Layer 5 of a small transformer language model trained on English Wikipedia (14 layers, counted from 0, width 128).
Take only the direct path to the model's output, skipping the later layers: a vector added to the residual stream pushes a token's score in proportion to its dot product with that token's output vector.

Output vectors of the tokens that the questions are about. A number n stands for (n - 500) times 0.0077.
"}: ": 464 523 466 535 522 471 612 470 452 610 589 500 549 501 562 412 379 513 462 436 497 511 509 442 490 455 499 467 433 579 486 551 514 563 479 457 497 534 453 539 635 507 635 404 573 466 498 376 460 630 510 586 476 598 675 468 550 446 570 408 462 404 600 443 540 465 474 598 485 575 423 454 562 479 407 496 537 473 470 582 484 631 448 545 394 431 582 507 616 562 445 589 431 434 589 469 440 440 465 614 553 476 418 492 481 448 476 526 617 358 669 357 566 410 599 212 385 416 524 358 660 552 583 436 443 448 466 569
"olia ": 508 536 470 525 569 368 464 545 529 624 602 437 478 488 501 491 492 495 463 559 516 480 439 496 549 601 482 486 416 569 467 619 555 505 476 583 416 488 464 443 481 603 622 434 518 420 470 579 453 479 496 636 388 551 521 512 488 559 556 461 502 504 544 411 544 473 501 489 551 519 482 549 506 543 309 606 577 517 557 520 470 572 531 525 441 465 512 607 488 511 483 473 456 432 578 501 506 475 422 548 463 387 490 550 557 435 556 435 574 531 496 494 413 458 491 258 405 447 425 390 611 571 552 438 563 505 443 443
"elder": 380 498 536 497 555 402 530 491 474 414 524 487 473 572 551 538 529 556 470 512 469 528 483 484 491 551 475 427 481 587 466 609 604 513 446 482 526 462 560 420 501 615 559 393 439 443 591 507 530 573 453 582 435 551 573 488 483 431 524 476 423 579 460 481 465 479 569 539 584 471 564 463 451 527 479 616 529 436 505 633 454 584 504 477 413 555 484 505 563 450 469 552 483 448 557 470 445 526 552 562 434 439 502 479 501 556 331 469 515 413 558 522 453 472 455 294 398 490 504 429 539 598 573 486 577 502 529 472
"====": 465 502 495 655 537 380 565 499 547 562 550 487 440 591 516 485 403 467 504 471 472 507 482 515 521 432 442 488 437 507 420 609 571 664 488 571 446 510 505 520 569 460 572 513 517 493 330 554 463 559 521 643 472 519 556 368 527 649 520 491 402 472 576 373 573 492 477 460 535 574 456 440 453 502 433 575 528 510 505 453 451 448 518 507 573 488 584 452 567 459 575 623 497 379 470 535 430 500 440 553 476 463 425 523 446 362 723 403 397 522 610 514 425 417 375 413 554 466 381 570 559 638 528 506 473 377 525 567
"together": 513 506 560 557 538 388 532 487 525 593 395 577 457 566 579 466 480 649 454 544 402 482 499 540 514 578 495 544 442 451 454 512 628 698 451 508 515 516 556 428 399 575 580 515 463 552 478 528 524 591 546 567 472 518 560 419 412 456 521 351 439 484 553 596 582 438 414 470 552 654 537 486 503 425 474 583 503 512 498 575 382 508 463 568 435 409 526 435 612 476 508 623 442 450 550 468 411 561 457 504 453 418 418 488 471 457 450 492 453 496 477 410 520 326 435 283 465 429 447 460 464 641 601 532 544 551 515 637
"generation": 517 641 464 407 519 367 583 612 555 527 401 461 475 485 506 583 445 625 456 513 433 453 350 442 507 565 424 471 503 430 397 721 546 462 478 557 558 481 575 518 623 589 606 469 465 476 496 476 504 526 457 570 468 540 684 489 487 420 519 351 412 515 490 409 439 482 469 411 543 591 449 588 511 536 547 666 468 481 541 551 534 572 379 597 309 565 563 497 587 549 546 455 571 403 529 545 382 482 550 674 486 462 435 513 518 527 460 494 502 425 696 391 481 454 480 252 409 413 391 416 585 497 615 462 535 409 517 565
"acre ": 530 603 454 602 581 459 578 445 511 498 437 493 432 536 467 495 454 527 454 539 507 406 566 583 528 595 515 438 479 534 438 670 550 503 486 547 351 633 427 545 589 585 597 392 533 424 480 433 446 573 542 495 392 534 570 485 399 494 540 527 449 556 493 464 530 526 437 432 561 522 422 546 457 501 361 610 573 430 612 634 474 680 506 516 345 552 557 578 620 518 381 481 447 399 569 401 477 514 462 541 463 433 508 548 492 418 635 453 355 502 507 482 429 497 523 243 480 546 501 456 513 432 569 498 438 486 538 494
"become ": 427 602 487 554 432 558 416 578 495 570 529 489 569 460 500 525 523 554 480 419 322 448 446 590 578 638 481 513 430 498 373 530 524 587 532 437 492 462 500 442 680 486 535 447 478 476 473 529 480 541 546 633 416 525 544 481 504 501 518 544 432 507 503 432 556 478 506 389 420 463 523 477 558 470 515 541 602 474 537 469 569 551 455 497 468 493 528 596 496 487 500 569 550 453 616 501 437 609 473 487 522 424 454 549 500 423 447 496 496 499 679 429 442 428 439 322 467 499 437 538 460 571 584 496 395 569 465 448
"occur": 285 548 408 469 549 395 492 513 459 567 458 530 494 473 549 523 392 616 465 446 364 544 515 592 525 569 463 417 431 451 478 635 603 551 524 414 435 541 481 458 534 575 725 497 559 428 387 467 486 591 402 617 469 397 629 480 437 483 529 488 419 522 507 527 474 460 500 452 556 634 645 463 570 450 508 641 540 479 485 548 608 536 436 537 449 631 516 459 542 550 584 560 525 356 552 545 457 511 500 528 489 314 507 458 534 377 505 498 451 561 474 402 477 468 559 256 438 472 543 502 455 586 621 502 508 550 510 419
"authorities ": 523 496 490 520 547 373 484 550 509 579 458 509 496 477 494 498 485 545 442 428 445 568 441 436 510 528 473 403 490 473 518 564 520 568 448 471 419 486 503 529 588 588 591 392 487 393 484 505 539 610 514 637 430 565 571 463 494 435 511 396 452 538 514 500 521 559 495 444 566 501 562 501 509 544 549 598 557 513 522 501 603 560 527 466 415 513 499 451 657 518 510 535 509 347 570 536 450 505 473 427 542 522 380 608 557 351 542 503 536 367 550 497 422 486 535 328 331 529 519 439 489 542 577 487 540 440 497 482
"Mowtow": 326 558 454 590 800 270 595 516 514 518 454 480 419 430 497 436 364 712 386 491 329 438 378 392 690 675 438 399 467 447 454 851 634 666 477 479 398 529 575 423 672 674 825 368 476 294 475 606 424 703 454 745 399 572 845 434 505 305 617 310 378 546 609 467 535 463 426 493 645 680 601 486 553 477 201 757 461 350 517 655 528 661 468 529 331 531 498 499 759 505 462 568 436 297 765 561 338 582 444 633 668 376 494 548 500 325 521 450 460 331 639 313 398 399 527 25 326 424 362 238 630 718 709 449 491 389 411 535
"out ": 561 581 609 541 540 491 511 516 532 482 521 544 547 497 459 551 530 548 452 563 535 408 538 523 492 528 465 543 526 640 436 524 563 487 473 502 480 533 429 535 426 537 531 466 468 473 541 451 531 559 591 512 533 463 544 357 492 463 496 491 507 475 508 483 585 528 441 459 518 537 526 551 461 523 493 495 488 518 518 549 461 448 425 486 421 473 534 553 541 495 419 482 432 466 540 469 491 578 431 570 436 400 328 512 467 552 544 474 547 463 344 495 469 389 532 348 568 537 447 477 495 621 537 529 495 527 465 462
"being ": 460 508 410 552 505 524 546 515 536 495 529 502 580 525 511 562 490 536 451 410 466 449 438 539 476 609 488 483 520 437 503 521 531 476 570 503 522 480 520 530 629 501 531 457 438 492 500 480 531 621 553 518 473 675 444 423 483 520 481 501 478 452 425 368 481 530 526 517 518 504 578 500 487 497 562 468 547 524 493 573 555 514 443 560 336 578 569 407 379 567 458 508 527 411 584 442 545 551 483 562 489 433 458 529 548 454 495 543 458 489 578 463 447 490 572 372 508 447 458 509 430 516 574 495 459 489 455 381
"requ": 443 502 535 546 506 503 547 533 521 526 498 478 511 492 470 464 362 559 436 493 413 538 455 493 449 549 503 512 483 461 489 555 572 556 553 520 419 453 580 452 522 563 533 433 549 463 543 445 610 573 533 517 439 440 652 514 455 416 516 408 557 457 433 478 479 494 505 457 536 497 554 459 521 487 554 479 546 565 529 549 569 612 464 531 429 461 479 532 506 456 553 458 378 424 514 424 507 581 462 495 529 497 549 593 505 453 462 467 486 524 536 455 554 467 558 318 446 506 556 465 479 486 584 552 543 480 484 436
"seconds ": 529 509 444 557 554 418 488 513 388 458 503 564 523 443 448 400 452 600 471 540 452 555 435 403 522 559 471 438 487 418 457 618 495 547 497 571 464 468 548 507 514 570 479 480 395 429 565 470 546 608 493 553 500 552 619 433 482 449 523 437 436 507 489 451 479 481 562 477 537 565 510 527 611 524 368 519 544 501 487 595 534 591 497 574 377 583 525 525 483 561 492 517 427 428 552 542 464 585 556 535 624 460 481 495 550 394 547 564 549 405 483 440 418 476 525 211 501 602 525 476 534 613 599 468 431 421 439 444

Output weights of attention head 1. The head adds the sum of these rows, row i times number i of z. A number n stands for (n - 500) times 0.0014.
o0: 789 401 405 622 598 327 293 305 378 703 360 600 443 381 504 432 379 438 592 558 443 436 471 628 477 500 465 598 512 568 542 401 438 515 676 500 398 496 187 475 642 443 734 437 719 657 629 365 381 659 537 767 483 297 580 373 171 408 500 438 606 654 360 431 478 563 447 568 805 464 504 460 477 493 450 646 589 520 359 578 689 612 413 402 426 336 578 448 717 607 475 625 283 473 307 504 567 691 504 480 577 456 504 663 421 400 576 486 398 575 430 458 307 578 539 315 629 428 404 389 454 547 731 451 534 764 319 485
o1: 613 564 590 395 500 480 453 525 405 589 617 764 354 690 564 352 603 330 282 489 412 671 521 483 434 508 360 571 493 417 332 243 545 585 592 622 293 437 590 530 594 547 532 337 442 496 336 277 410 571 669 429 425 651 608 444 530 536 254 599 511 491 549 545 507 749 308 324 432 646 369 677 486 493 631 494 551 744 641 513 378 379 616 476 667 413 451 567 255 430 545 644 521 599 649 543 646 368 637 539 514 465 276 685 474 428 771 413 523 446 428 345 452 466 382 375 634 617 463 373 514 708 450 432 320 722 764 399
o2: 692 469 565 757 580 409 532 510 514 605 481 768 652 335 280 394 324 405 575 716 418 366 447 350 509 548 708 528 403 635 523 504 570 733 367 516 430 627 396 462 503 490 386 567 424 394 571 782 692 481 571 480 440 676 485 534 354 474 631 418 617 594 443 434 503 269 576 364 455 487 396 481 417 490 548 507 579 451 439 539 494 730 565 538 343 251 578 281 683 557 483 434 220 396 521 412 751 588 258 594 426 637 285 439 337 557 712 392 752 411 464 472 530 466 485 500 466 420 398 629 508 353 772 703 378 418 345 489
o3: 632 491 629 594 308 562 629 585 458 675 546 500 520 576 381 656 565 516 181 388 378 404 394 516 509 715 740 526 326 383 640 608 639 448 454 588 442 575 425 544 425 538 336 562 320 403 419 489 530 437 389 310 349 613 577 493 478 416 221 676 569 517 521 455 618 571 665 562 327 683 585 643 513 494 631 527 349 455 471 568 500 473 486 433 277 548 562 356 470 526 733 247 503 419 603 259 507 523 525 496 435 452 314 573 604 605 522 453 671 472 506 560 605 610 517 575 359 468 419 635 419 497 247 836 615 429 444 376
o4: 438 273 421 486 417 570 453 366 548 459 524 322 504 324 568 557 555 702 767 585 447 718 354 365 546 599 431 393 593 307 580 652 588 452 388 537 558 675 571 671 358 382 598 465 414 390 482 727 666 575 541 700 606 399 386 571 719 297 526 323 539 585 536 482 138 437 605 568 636 500 538 635 613 595 376 595 627 374 348 352 622 631 526 428 496 565 445 507 493 231 743 458 660 423 407 716 322 577 686 683 423 354 724 305 535 472 402 588 357 443 494 451 442 482 375 479 285 681 511 378 586 606 398 334 635 321 429 298
o5: 193 620 578 765 475 462 584 581 569 553 313 305 414 357 630 741 504 404 510 568 465 516 640 739 385 636 670 642 699 521 492 320 536 308 590 641 456 415 415 383 516 570 537 534 288 412 355 243 418 567 675 395 522 245 758 383 384 404 550 567 427 418 474 598 631 708 279 400 516 540 353 522 393 464 485 463 316 811 528 437 630 382 423 532 647 288 415 671 680 323 298 326 284 428 426 255 401 608 658 353 777 512 500 761 703 631 607 519 556 406 555 514 614 449 504 621 226 354 663 284 453 414 398 804 588 593 471 683
o6: 489 540 500 540 574 546 562 472 397 322 563 423 682 439 571 500 420 449 462 342 517 409 612 338 558 288 576 497 493 719 574 672 527 181 427 318 483 370 269 437 579 616 401 536 557 480 575 375 450 382 307 411 531 518 440 493 451 539 627 507 653 430 559 469 574 351 584 519 690 450 529 374 500 554 724 462 308 437 465 538 532 539 318 557 340 605 579 330 643 702 325 588 715 561 510 369 665 299 373 527 411 368 296 478 445 578 268 592 541 487 688 582 583 629 558 583 616 416 411 603 778 460 582 667 567 370 608 539
o7: 522 528 608 462 548 589 750 689 651 575 578 492 687 428 459 514 447 418 231 526 569 496 472 472 500 460 614 471 342 677 720 432 646 645 398 411 521 568 560 497 379 514 384 534 584 521 604 508 602 317 254 293 413 705 437 527 490 556 506 523 347 315 748 512 331 640 544 609 259 491 429 330 569 447 397 441 290 469 392 579 494 511 416 577 500 533 450 250 285 701 669 253 391 474 601 399 600 511 323 662 307 518 595 577 408 671 482 318 663 646 371 570 658 590 424 659 580 468 300 707 397 515 453 697 327 479 438 582
o8: 554 523 590 614 695 334 390 579 367 439 635 664 553 299 476 316 518 507 673 555 483 376 576 442 519 387 463 390 496 343 461 411 476 792 479 422 555 353 644 597 309 500 516 701 564 280 455 650 503 521 633 681 640 471 446 500 596 796 842 634 204 630 523 469 507 536 341 382 564 526 504 567 684 366 293 375 596 414 594 265 533 536 548 442 650 384 260 655 616 431 473 604 377 358 393 504 500 617 449 485 552 531 534 586 247 534 681 510 539 638 438 571 500 332 537 443 404 493 617 433 435 578 417 225 604 460 418 464
o9: 532 313 481 667 535 364 527 539 517 605 654 174 610 385 550 754 358 461 338 477 525 800 624 594 805 558 764 534 187 429 589 490 246 421 724 549 487 664 357 604 642 538 674 516 744 525 431 387 389 747 435 412 298 445 496 310 413 428 515 794 334 512 383 486 542 356 228 690 542 654 514 533 588 419 579 568 348 449 365 532 570 577 275 424 538 312 474 321 399 793 330 576 150 577 492 627 486 659 379 638 578 363 324 766 583 678 441 492 216 412 456 626 568 396 633 508 775 322 354 472 473 528 386 621 490 311 213 705
o10: 682 429 471 542 647 516 585 561 423 625 475 310 469 481 681 426 330 274 671 679 368 346 533 550 518 440 461 538 500 517 576 500 393 486 306 496 639 560 435 419 397 435 790 417 539 404 463 485 371 423 500 413 623 408 483 335 119 786 806 468 457 595 677 476 651 711 520 500 627 455 294 514 401 467 545 586 486 583 352 393 597 521 567 484 441 265 701 544 656 547 428 545 490 451 396 530 532 493 691 474 520 583 585 594 296 438 388 365 429 552 403 639 630 516 255 529 692 470 387 403 599 489 512 492 535 473 428 676
o11: 340 372 665 458 480 387 521 311 484 426 644 514 612 369 722 375 309 187 475 587 432 657 473 554 458 491 708 705 562 480 430 329 586 631 472 496 527 517 294 227 379 652 373 515 531 464 394 728 572 438 623 558 256 662 411 542 417 361 901 541 571 476 508 593 585 635 628 428 492 577 196 771 448 523 692 525 524 635 286 346 390 820 415 462 104 133 606 488 596 590 423 617 659 586 492 553 639 523 438 461 539 465 383 721 395 606 658 451 544 550 544 350 541 682 512 382 337 461 689 639 552 395 302 371 360 446 516 374
o12: 337 293 568 601 280 613 695 436 541 545 620 561 523 331 462 683 512 777 278 313 529 564 533 434 430 563 692 487 578 634 594 343 659 583 387 274 496 696 442 521 546 554 397 465 385 794 422 559 667 657 422 538 510 437 669 671 596 315 598 535 512 685 179 322 547 479 519 653 363 473 477 384 447 599 564 329 458 508 627 510 595 543 345 547 545 479 444 327 699 548 409 363 466 516 608 479 253 441 321 545 659 254 394 428 349 532 405 571 493 615 668 316 372 471 583 550 130 471 693 623 517 504 540 613 483 650 561 335
o13: 745 578 538 585 242 564 554 449 327 666 405 583 425 644 359 544 441 531 246 493 220 414 455 569 550 662 681 562 261 442 569 633 664 482 336 654 396 489 607 510 459 646 484 397 299 286 304 572 564 599 631 330 245 426 424 477 466 536 463 713 601 388 633 517 617 604 468 394 503 663 515 670 354 524 540 545 443 560 539 478 476 555 646 421 364 409 619 635 571 451 631 352 454 427 469 346 613 528 622 442 531 517 299 606 440 546 693 426 805 245 452 550 584 422 511 300 455 583 473 481 423 463 407 773 536 520 360 616
o14: 320 269 600 236 361 585 597 484 421 504 783 580 372 412 352 507 564 600 272 376 431 665 486 394 362 448 429 421 549 474 571 452 575 489 555 278 631 576 434 579 531 528 504 303 444 776 511 476 566 632 291 455 596 682 496 592 599 258 210 639 683 567 461 459 447 525 482 608 552 597 549 454 555 521 689 325 515 542 439 529 573 429 438 356 575 692 586 366 355 479 496 618 707 710 573 629 512 297 532 623 600 489 346 496 653 302 306 510 301 545 586 278 324 635 561 545 473 707 569 561 536 508 281 557 484 620 778 493
o15: 627 500 521 448 659 420 617 677 726 500 434 612 605 504 767 416 669 549 453 520 683 570 508 489 497 624 594 597 548 320 532 381 367 523 573 543 275 649 598 702 320 496 298 583 548 264 451 491 531 430 397 470 633 476 606 561 504 441 373 373 387 358 401 556 414 648 628 462 411 341 599 516 674 342 460 682 484 361 695 580 617 484 348 392 238 324 290 296 465 481 545 320 384 162 570 500 524 712 423 429 519 402 647 685 614 813 560 485 433 433 467 348 540 691 339 529 448 336 775 704 328 589 651 519 452 535 558 178
o16: 646 504 425 481 448 596 454 719 336 312 504 610 373 677 411 552 635 812 282 467 683 536 542 508 635 465 395 257 471 277 369 643 465 226 551 557 412 451 675 582 339 770 415 644 432 228 570 540 504 527 574 610 507 406 584 467 459 593 698 569 591 500 186 487 683 527 354 376 541 376 650 818 583 584 623 578 473 367 820 447 431 528 446 329 341 536 317 602 531 465 378 205 653 435 485 622 724 523 439 466 465 308 282 705 363 752 561 604 364 436 394 548 468 301 492 388 364 424 496 649 530 587 463 571 731 317 611 328
o17: 340 507 582 355 550 387 544 415 322 676 635 529 472 427 456 480 507 303 522 577 453 702 552 462 416 605 582 537 515 282 507 276 659 676 475 676 459 463 516 490 453 349 532 315 530 544 375 496 526 576 703 527 434 434 461 444 340 341 573 613 470 503 699 661 367 747 274 535 662 500 373 519 408 246 443 564 482 820 434 341 583 460 594 493 615 269 681 535 549 510 418 618 331 500 453 637 615 604 519 523 625 490 496 650 522 421 667 344 651 433 366 260 515 597 518 413 485 510 671 311 459 515 521 424 373 732 415 690
o18: 570 287 314 612 464 493 306 462 475 477 561 193 453 500 512 544 474 374 465 374 280 522 521 563 547 425 273 388 555 612 497 641 405 383 568 325 521 485 565 510 480 623 683 480 456 403 570 336 519 692 539 393 541 355 558 451 348 376 215 647 560 475 477 474 573 702 475 568 716 638 540 451 575 792 483 494 352 413 355 494 629 614 466 435 652 718 387 578 561 352 465 453 675 511 279 417 289 472 721 492 567 374 488 652 707 542 465 571 435 240 557 718 441 660 645 452 478 814 364 372 563 545 432 491 395 666 557 653
o19: 508 635 430 618 364 482 356 497 294 780 607 567 353 559 609 603 669 326 353 416 343 686 504 571 527 594 451 430 272 39 536 513 560 519 689 689 526 307 244 478 570 515 649 428 537 631 307 496 444 480 592 599 442 408 563 414 515 318 353 790 601 493 283 404 642 544 473 535 515 663 742 656 608 612 646 392 415 524 401 597 626 571 460 299 513 598 534 458 481 405 634 609 381 603 368 543 455 553 560 399 394 538 383 598 922 307 638 507 451 518 445 550 206 643 725 328 605 563 361 402 521 512 235 662 378 548 516 476
o20: 411 680 391 628 468 541 437 472 535 654 353 711 536 586 805 331 463 535 330 484 253 448 500 842 514 509 436 785 336 572 599 639 469 461 397 491 385 669 504 564 429 421 684 459 458 402 232 225 235 647 426 509 573 627 548 391 493 613 411 618 359 625 773 285 580 580 559 429 379 753 467 647 603 512 694 461 600 654 324 450 672 504 436 359 496 496 328 492 405 422 607 692 437 362 602 347 362 419 500 607 500 176 380 807 408 395 634 612 385 583 490 652 288 654 430 414 463 504 406 371 391 637 542 443 491 482 683 339
o21: 405 399 422 623 426 491 455 409 610 315 313 409 166 237 568 509 414 536 551 519 653 421 477 864 427 198 521 343 820 598 384 505 495 196 879 515 446 423 177 377 487 848 453 625 606 448 677 484 659 452 431 603 337 212 608 446 348 372 508 414 679 399 181 707 518 484 481 462 637 439 604 436 486 572 736 487 504 500 477 758 523 438 330 251 434 584 464 845 680 386 464 332 629 467 197 531 602 599 627 138 786 559 560 652 748 589 451 404 433 319 449 512 586 588 596 605 302 500 627 636 518 282 527 705 782 432 676 364
o22: 872 421 504 685 524 337 488 568 301 700 785 468 510 610 543 523 453 534 504 457 339 584 558 308 451 500 279 449 486 472 552 367 558 780 330 369 402 612 525 639 533 490 449 461 294 437 507 512 503 512 796 372 706 475 557 427 372 745 518 579 442 588 537 347 664 586 472 321 610 529 336 526 486 453 355 387 509 515 569 353 637 579 577 477 591 228 558 414 490 520 490 430 472 618 427 562 661 449 584 557 548 490 409 482 368 426 487 585 522 374 439 403 389 487 446 388 739 500 553 449 628 467 332 475 512 737 416 687
o23: 331 663 394 576 436 590 575 443 421 352 295 342 476 526 314 671 625 669 411 707 595 734 617 438 500 739 593 437 454 484 366 610 476 620 865 780 531 542 391 409 439 531 382 601 761 514 512 734 522 306 480 629 227 608 439 555 734 426 576 496 601 500 227 583 446 373 476 554 343 369 475 768 508 566 326 496 524 437 413 568 312 566 459 643 312 478 504 516 344 516 512 232 304 455 485 624 572 700 416 570 260 731 600 325 517 632 682 398 529 672 399 699 578 378 567 511 479 248 390 576 432 487 462 394 373 309 174 537
o24: 677 392 687 661 662 314 562 543 279 615 730 815 544 424 446 308 397 399 405 580 420 463 489 211 445 528 504 494 413 522 466 303 636 741 357 402 514 508 450 437 531 640 279 500 595 438 493 751 646 570 740 549 445 500 593 457 338 556 665 628 388 699 247 509 599 446 456 513 574 482 545 348 515 447 538 530 528 562 540 671 445 647 396 419 476 333 558 343 742 583 404 552 259 424 535 443 690 629 282 436 536 586 345 430 431 445 610 410 797 367 342 379 568 531 687 329 519 511 538 566 500 596 556 478 210 521 393 478
o25: 404 305 710 363 246 547 375 493 550 458 438 726 395 517 372 408 750 447 452 673 577 410 417 474 380 676 446 709 524 469 392 466 542 245 609 284 771 330 504 408 728 504 491 384 374 742 576 709 426 783 492 707 448 520 571 644 709 381 466 532 488 510 372 481 646 404 379 437 415 416 580 747 578 685 349 504 497 434 565 762 458 448 483 530 581 592 500 546 547 466 376 504 415 588 589 616 459 511 491 420 672 667 348 632 492 463 462 580 376 693 618 280 248 252 698 260 435 477 566 516 348 614 252 616 386 535 488 512
o26: 584 591 628 507 432 463 449 421 542 685 375 545 521 535 544 561 522 305 487 489 423 336 386 593 531 716 836 713 478 306 576 632 580 277 546 602 390 518 262 358 604 493 327 503 361 448 378 476 442 469 479 437 331 541 511 519 376 206 217 507 712 453 538 579 572 336 688 500 480 564 609 677 400 459 762 635 446 504 451 589 515 500 485 473 206 380 766 507 670 559 624 608 507 478 530 358 556 521 614 330 566 583 269 583 687 500 531 410 684 354 515 481 599 608 526 520 407 390 490 422 465 322 504 815 656 371 518 323
o27: 712 402 504 881 662 504 676 574 692 527 575 169 541 464 514 594 376 443 459 590 598 604 649 468 471 591 562 475 372 905 416 373 536 558 426 665 408 663 373 480 449 516 430 616 646 528 476 657 493 386 635 326 347 521 618 435 387 766 636 288 357 605 263 493 616 426 525 612 243 425 127 465 306 580 582 485 507 570 459 600 358 500 444 663 640 222 569 484 607 658 500 187 216 407 563 358 561 536 382 603 391 496 509 408 287 667 428 333 489 445 590 611 759 253 418 637 573 341 308 635 547 530 476 668 509 261 322 626
o28: 280 638 599 334 663 352 320 424 644 439 474 505 451 460 564 327 466 389 723 554 603 569 500 720 560 563 650 869 521 512 384 429 445 641 516 460 363 538 592 385 485 227 564 409 632 537 258 473 317 654 612 572 643 719 372 615 717 504 465 454 398 482 865 597 426 441 443 547 430 476 267 680 549 288 496 452 736 696 348 336 385 388 635 539 650 397 444 572 383 583 379 926 387 404 585 652 415 397 415 575 615 378 465 723 487 267 594 470 423 612 612 373 387 488 412 450 606 410 538 355 438 547 653 83 390 546 545 562
o29: 417 726 397 535 740 223 227 562 680 412 500 566 581 522 848 266 651 290 659 366 615 358 468 402 521 428 388 567 684 394 489 394 326 729 674 289 425 639 584 281 630 531 280 659 608 514 409 373 445 409 524 675 714 651 701 628 618 525 402 467 258 560 358 484 590 363 605 445 384 500 579 603 654 363 332 365 521 312 544 438 554 558 427 632 553 364 241 399 492 607 473 766 460 571 581 406 436 551 406 434 421 555 456 702 491 642 602 569 434 751 544 511 404 646 681 588 576 289 688 457 398 369 514 112 418 670 557 323
o30: 431 586 269 356 488 507 518 479 449 595 213 634 440 691 478 470 636 744 568 541 677 420 477 696 552 518 482 483 471 231 438 709 329 524 575 817 358 640 586 632 372 345 752 489 508 572 321 282 335 517 465 615 549 446 460 383 481 472 596 480 434 795 424 392 665 370 433 536 580 409 663 715 393 311 560 615 695 487 724 343 430 451 612 538 392 482 629 575 429 519 427 616 543 431 530 689 391 550 539 431 617 450 547 403 145 420 554 586 222 640 390 607 345 402 521 485 417 270 755 371 293 587 627 262 764 491 536 290
o31: 612 655 434 507 350 592 468 474 353 500 249 982 515 615 397 362 560 685 348 470 317 204 341 422 462 379 391 522 617 614 561 636 468 558 515 367 433 515 579 469 617 600 405 520 256 368 593 378 503 487 345 528 516 602 578 573 548 593 374 534 790 529 496 352 581 492 573 192 542 575 691 485 504 624 390 563 509 320 669 598 582 597 512 535 222 556 414 489 413 461 486 430 659 474 483 351 592 486 480 464 496 560 259 430 290 589 658 634 712 545 347 668 380 573 466 393 496 447 614 538 480 477 762 509 492 743 558 286

Each question shows a token from some text and the vector z that the head gathered there. A number n stands for (n - 500) times 0.0041.

"the ": 518 629 466 508 450 512 403 553 462 515 447 412 557 551 594 461 432 524 562 455 591 422 485 304 507 603 502 442 544 461 408 549
Pushed up most: "become "

"Un": 492 636 566 645 352 493 633 545 536 438 701 655 409 599 563 352 504 640 372 567 617 122 590 393 505 387 630 530 500 439 690 557
Pushed up most: "===="

"four ": 474 449 463 633 456 367 560 507 461 595 436 374 541 454 620 625 669 417 391 554 499 540 472 510 545 526 587 423 363 528 729 593
Pushed up most: "being "

"role": 483 563 524 529 451 467 479 458 516 394 554 453 418 603 442 493 647 422 604 434 454 583 605 424 581 411 487 581 363 490 477 605
Which two tokens does it push up most, strongest first? "out ", "acre "

"James ": 403 534 464 584 536 402 442 525 432 508 339 493 632 458 610 535 555 400 500 532 548 481 415 643 408 560 485 473 483 516 568 606
Pushed up most: "being "

"ography ": 354 655 521 413 506 385 583 473 641 607 455 371 198 481 280 586 878 340 337 309 606 381 609 553 129 201 402 545 724 593 783 590
Which two tokens does it push up most, strongest first? "====", "olia "

"eb ": 561 476 518 351 537 558 478 438 457 374 437 447 413 248 411 554 415 456 396 380 503 664 396 624 412 401 477 614 601 620 534 499
Pushed down most: "authorities "

"completed ": 474 568 542 597 527 424 447 474 421 382 336 443 546 623 552 562 516 467 566 439 458 432 571 407 562 522 562 414 451 531 435 681
Pushed up most: "seconds "

"| ": 558 390 624 263 520 617 534 424 403 271 477 402 444 219 399 462 334 445 307 252 399 747 389 620 450 398 472 666 533 547 543 537
Pushed up most: "elder"

"\" ": 471 365 564 506 733 488 295 419 635 345 575 478 204 634 221 419 328 379 707 581 493 629 529 582 425 430 633 584 458 594 210 408
Pushed up most: "olia "

"Govern": 697 565 374 326 631 482 562 319 520 340 611 281 597 508 695 386 634 590 816 476 521 385 767 149 524 585 271 315 328 366 511 602
Pushed up most: "Mowtow"

"Him": 523 680 271 475 385 602 568 458 534 526 593 565 336 480 341 335 705 427 676 383 568 438 538 742 248 484 384 706 498 545 573 604
Pushed down most: "authorities "

"ology": 543 509 468 433 581 402 403 428 531 357 638 493 331 618 448 364 691 487 640 629 498 521 623 472 479 594 435 465 446 410 469 470
Pushed up most: "seconds "

" ": 376 449 472 472 500 422 532 685 494 394 371 447 525 404 559 647 512 554 413 443 361 487 477 504 461 416 326 471 486 478 357 459
Pushed down most: "Mowtow"

"Raf": 559 313 495 549 555 666 514 563 391 429 588 471 496 464 508 404 435 530 595 177 543 610 326 688 293 310 517 637 567 349 618 442
Pushed up most: "generation"

"it": 561 397 451 485 652 337 443 496 649 525 456 486 447 462 563 467 368 374 592 637 539 455 617 437 585 691 457 372 466 645 263 559
Pushed down most: "acre "

"\"": 399 660 461 535 410 521 372 454 491 278 543 546 535 490 585 371 263 401 567 497 659 396 482 337 441 616 576 521 611 621 426 527
Which three tokens does it push up most, strongest first? "become ", "====", "}: "

"of ": 548 609 573 579 456 602 408 607 446 499 472 582 589 612 543 601 456 628 525 542 536 623 531 459 640 436 591 510 379 468 380 568
Pushed up most: "requ"

"trying ": 655 707 625 621 409 525 377 452 403 635 411 504 473 685 418 589 691 585 502 673 480 600 547 632 721 449 627 583 408 457 554 547
Pushed up most: "acre "

"memor": 463 604 404 423 484 444 520 408 572 441 541 582 435 520 457 539 685 615 561 492 467 442 496 326 688 434 495 437 530 572 630 419
Pushed down most: "being "

"at": 555 565 491 437 390 450 591 469 583 506 495 536 493 424 594 372 588 662 431 562 375 343 518 450 722 628 492 383 453 499 574 471
Pushed up most: "}: "

"ver": 417 536 463 505 552 487 425 528 444 334 483 338 490 597 473 493 607 522 440 271 322 527 527 574 409 525 485 614 419 291 629 572
Which three tokens does it push up most, strongest first? "generation", "elder", "out "

"poll ": 444 578 455 549 357 375 410 621 505 413 422 638 651 520 623 542 470 562 389 475 512 346 507 466 603 638 513 386 575 618 495 577
Which two tokens does it push up most, strongest first? "become ", "being "

"under ": 556 698 587 562 406 604 401 630 459 466 483 607 539 607 548 562 356 662 549 512 589 527 571 372 654 459 575 510 480 524 309 586
Pushed down most: "generation"

"s ": 432 475 477 478 524 502 486 450 593 550 404 534 549 502 529 455 619 493 536 567 398 510 561 589 519 550 433 415 363 566 450 557
Pushed up most: "seconds "

"1 ": 503 500 584 623 403 570 348 521 565 525 481 554 342 738 293 662 523 676 408 481 393 295 624 558 699 569 669 409 536 652 539 600
Pushed up most: "together"

"Mohammad ": 459 441 465 444 499 582 495 463 414 441 466 501 551 411 588 521 507 422 555 355 393 784 461 469 407 495 481 587 492 499 450 437
Pushed up most: "elder"

"captain ": 493 600 536 610 470 601 437 596 411 434 466 556 614 590 591 603 484 628 516 535 523 647 508 487 605 365 598 456 323 436 446 626
Which two tokens does it push up most, strongest first? "requ", "authorities "

"Director ": 507 405 585 365 549 493 522 481 675 379 427 528 692 297 435 615 624 364 402 205 519 721 532 474 605 365 250 737 461 599 562 551
Pushed up most: "elder"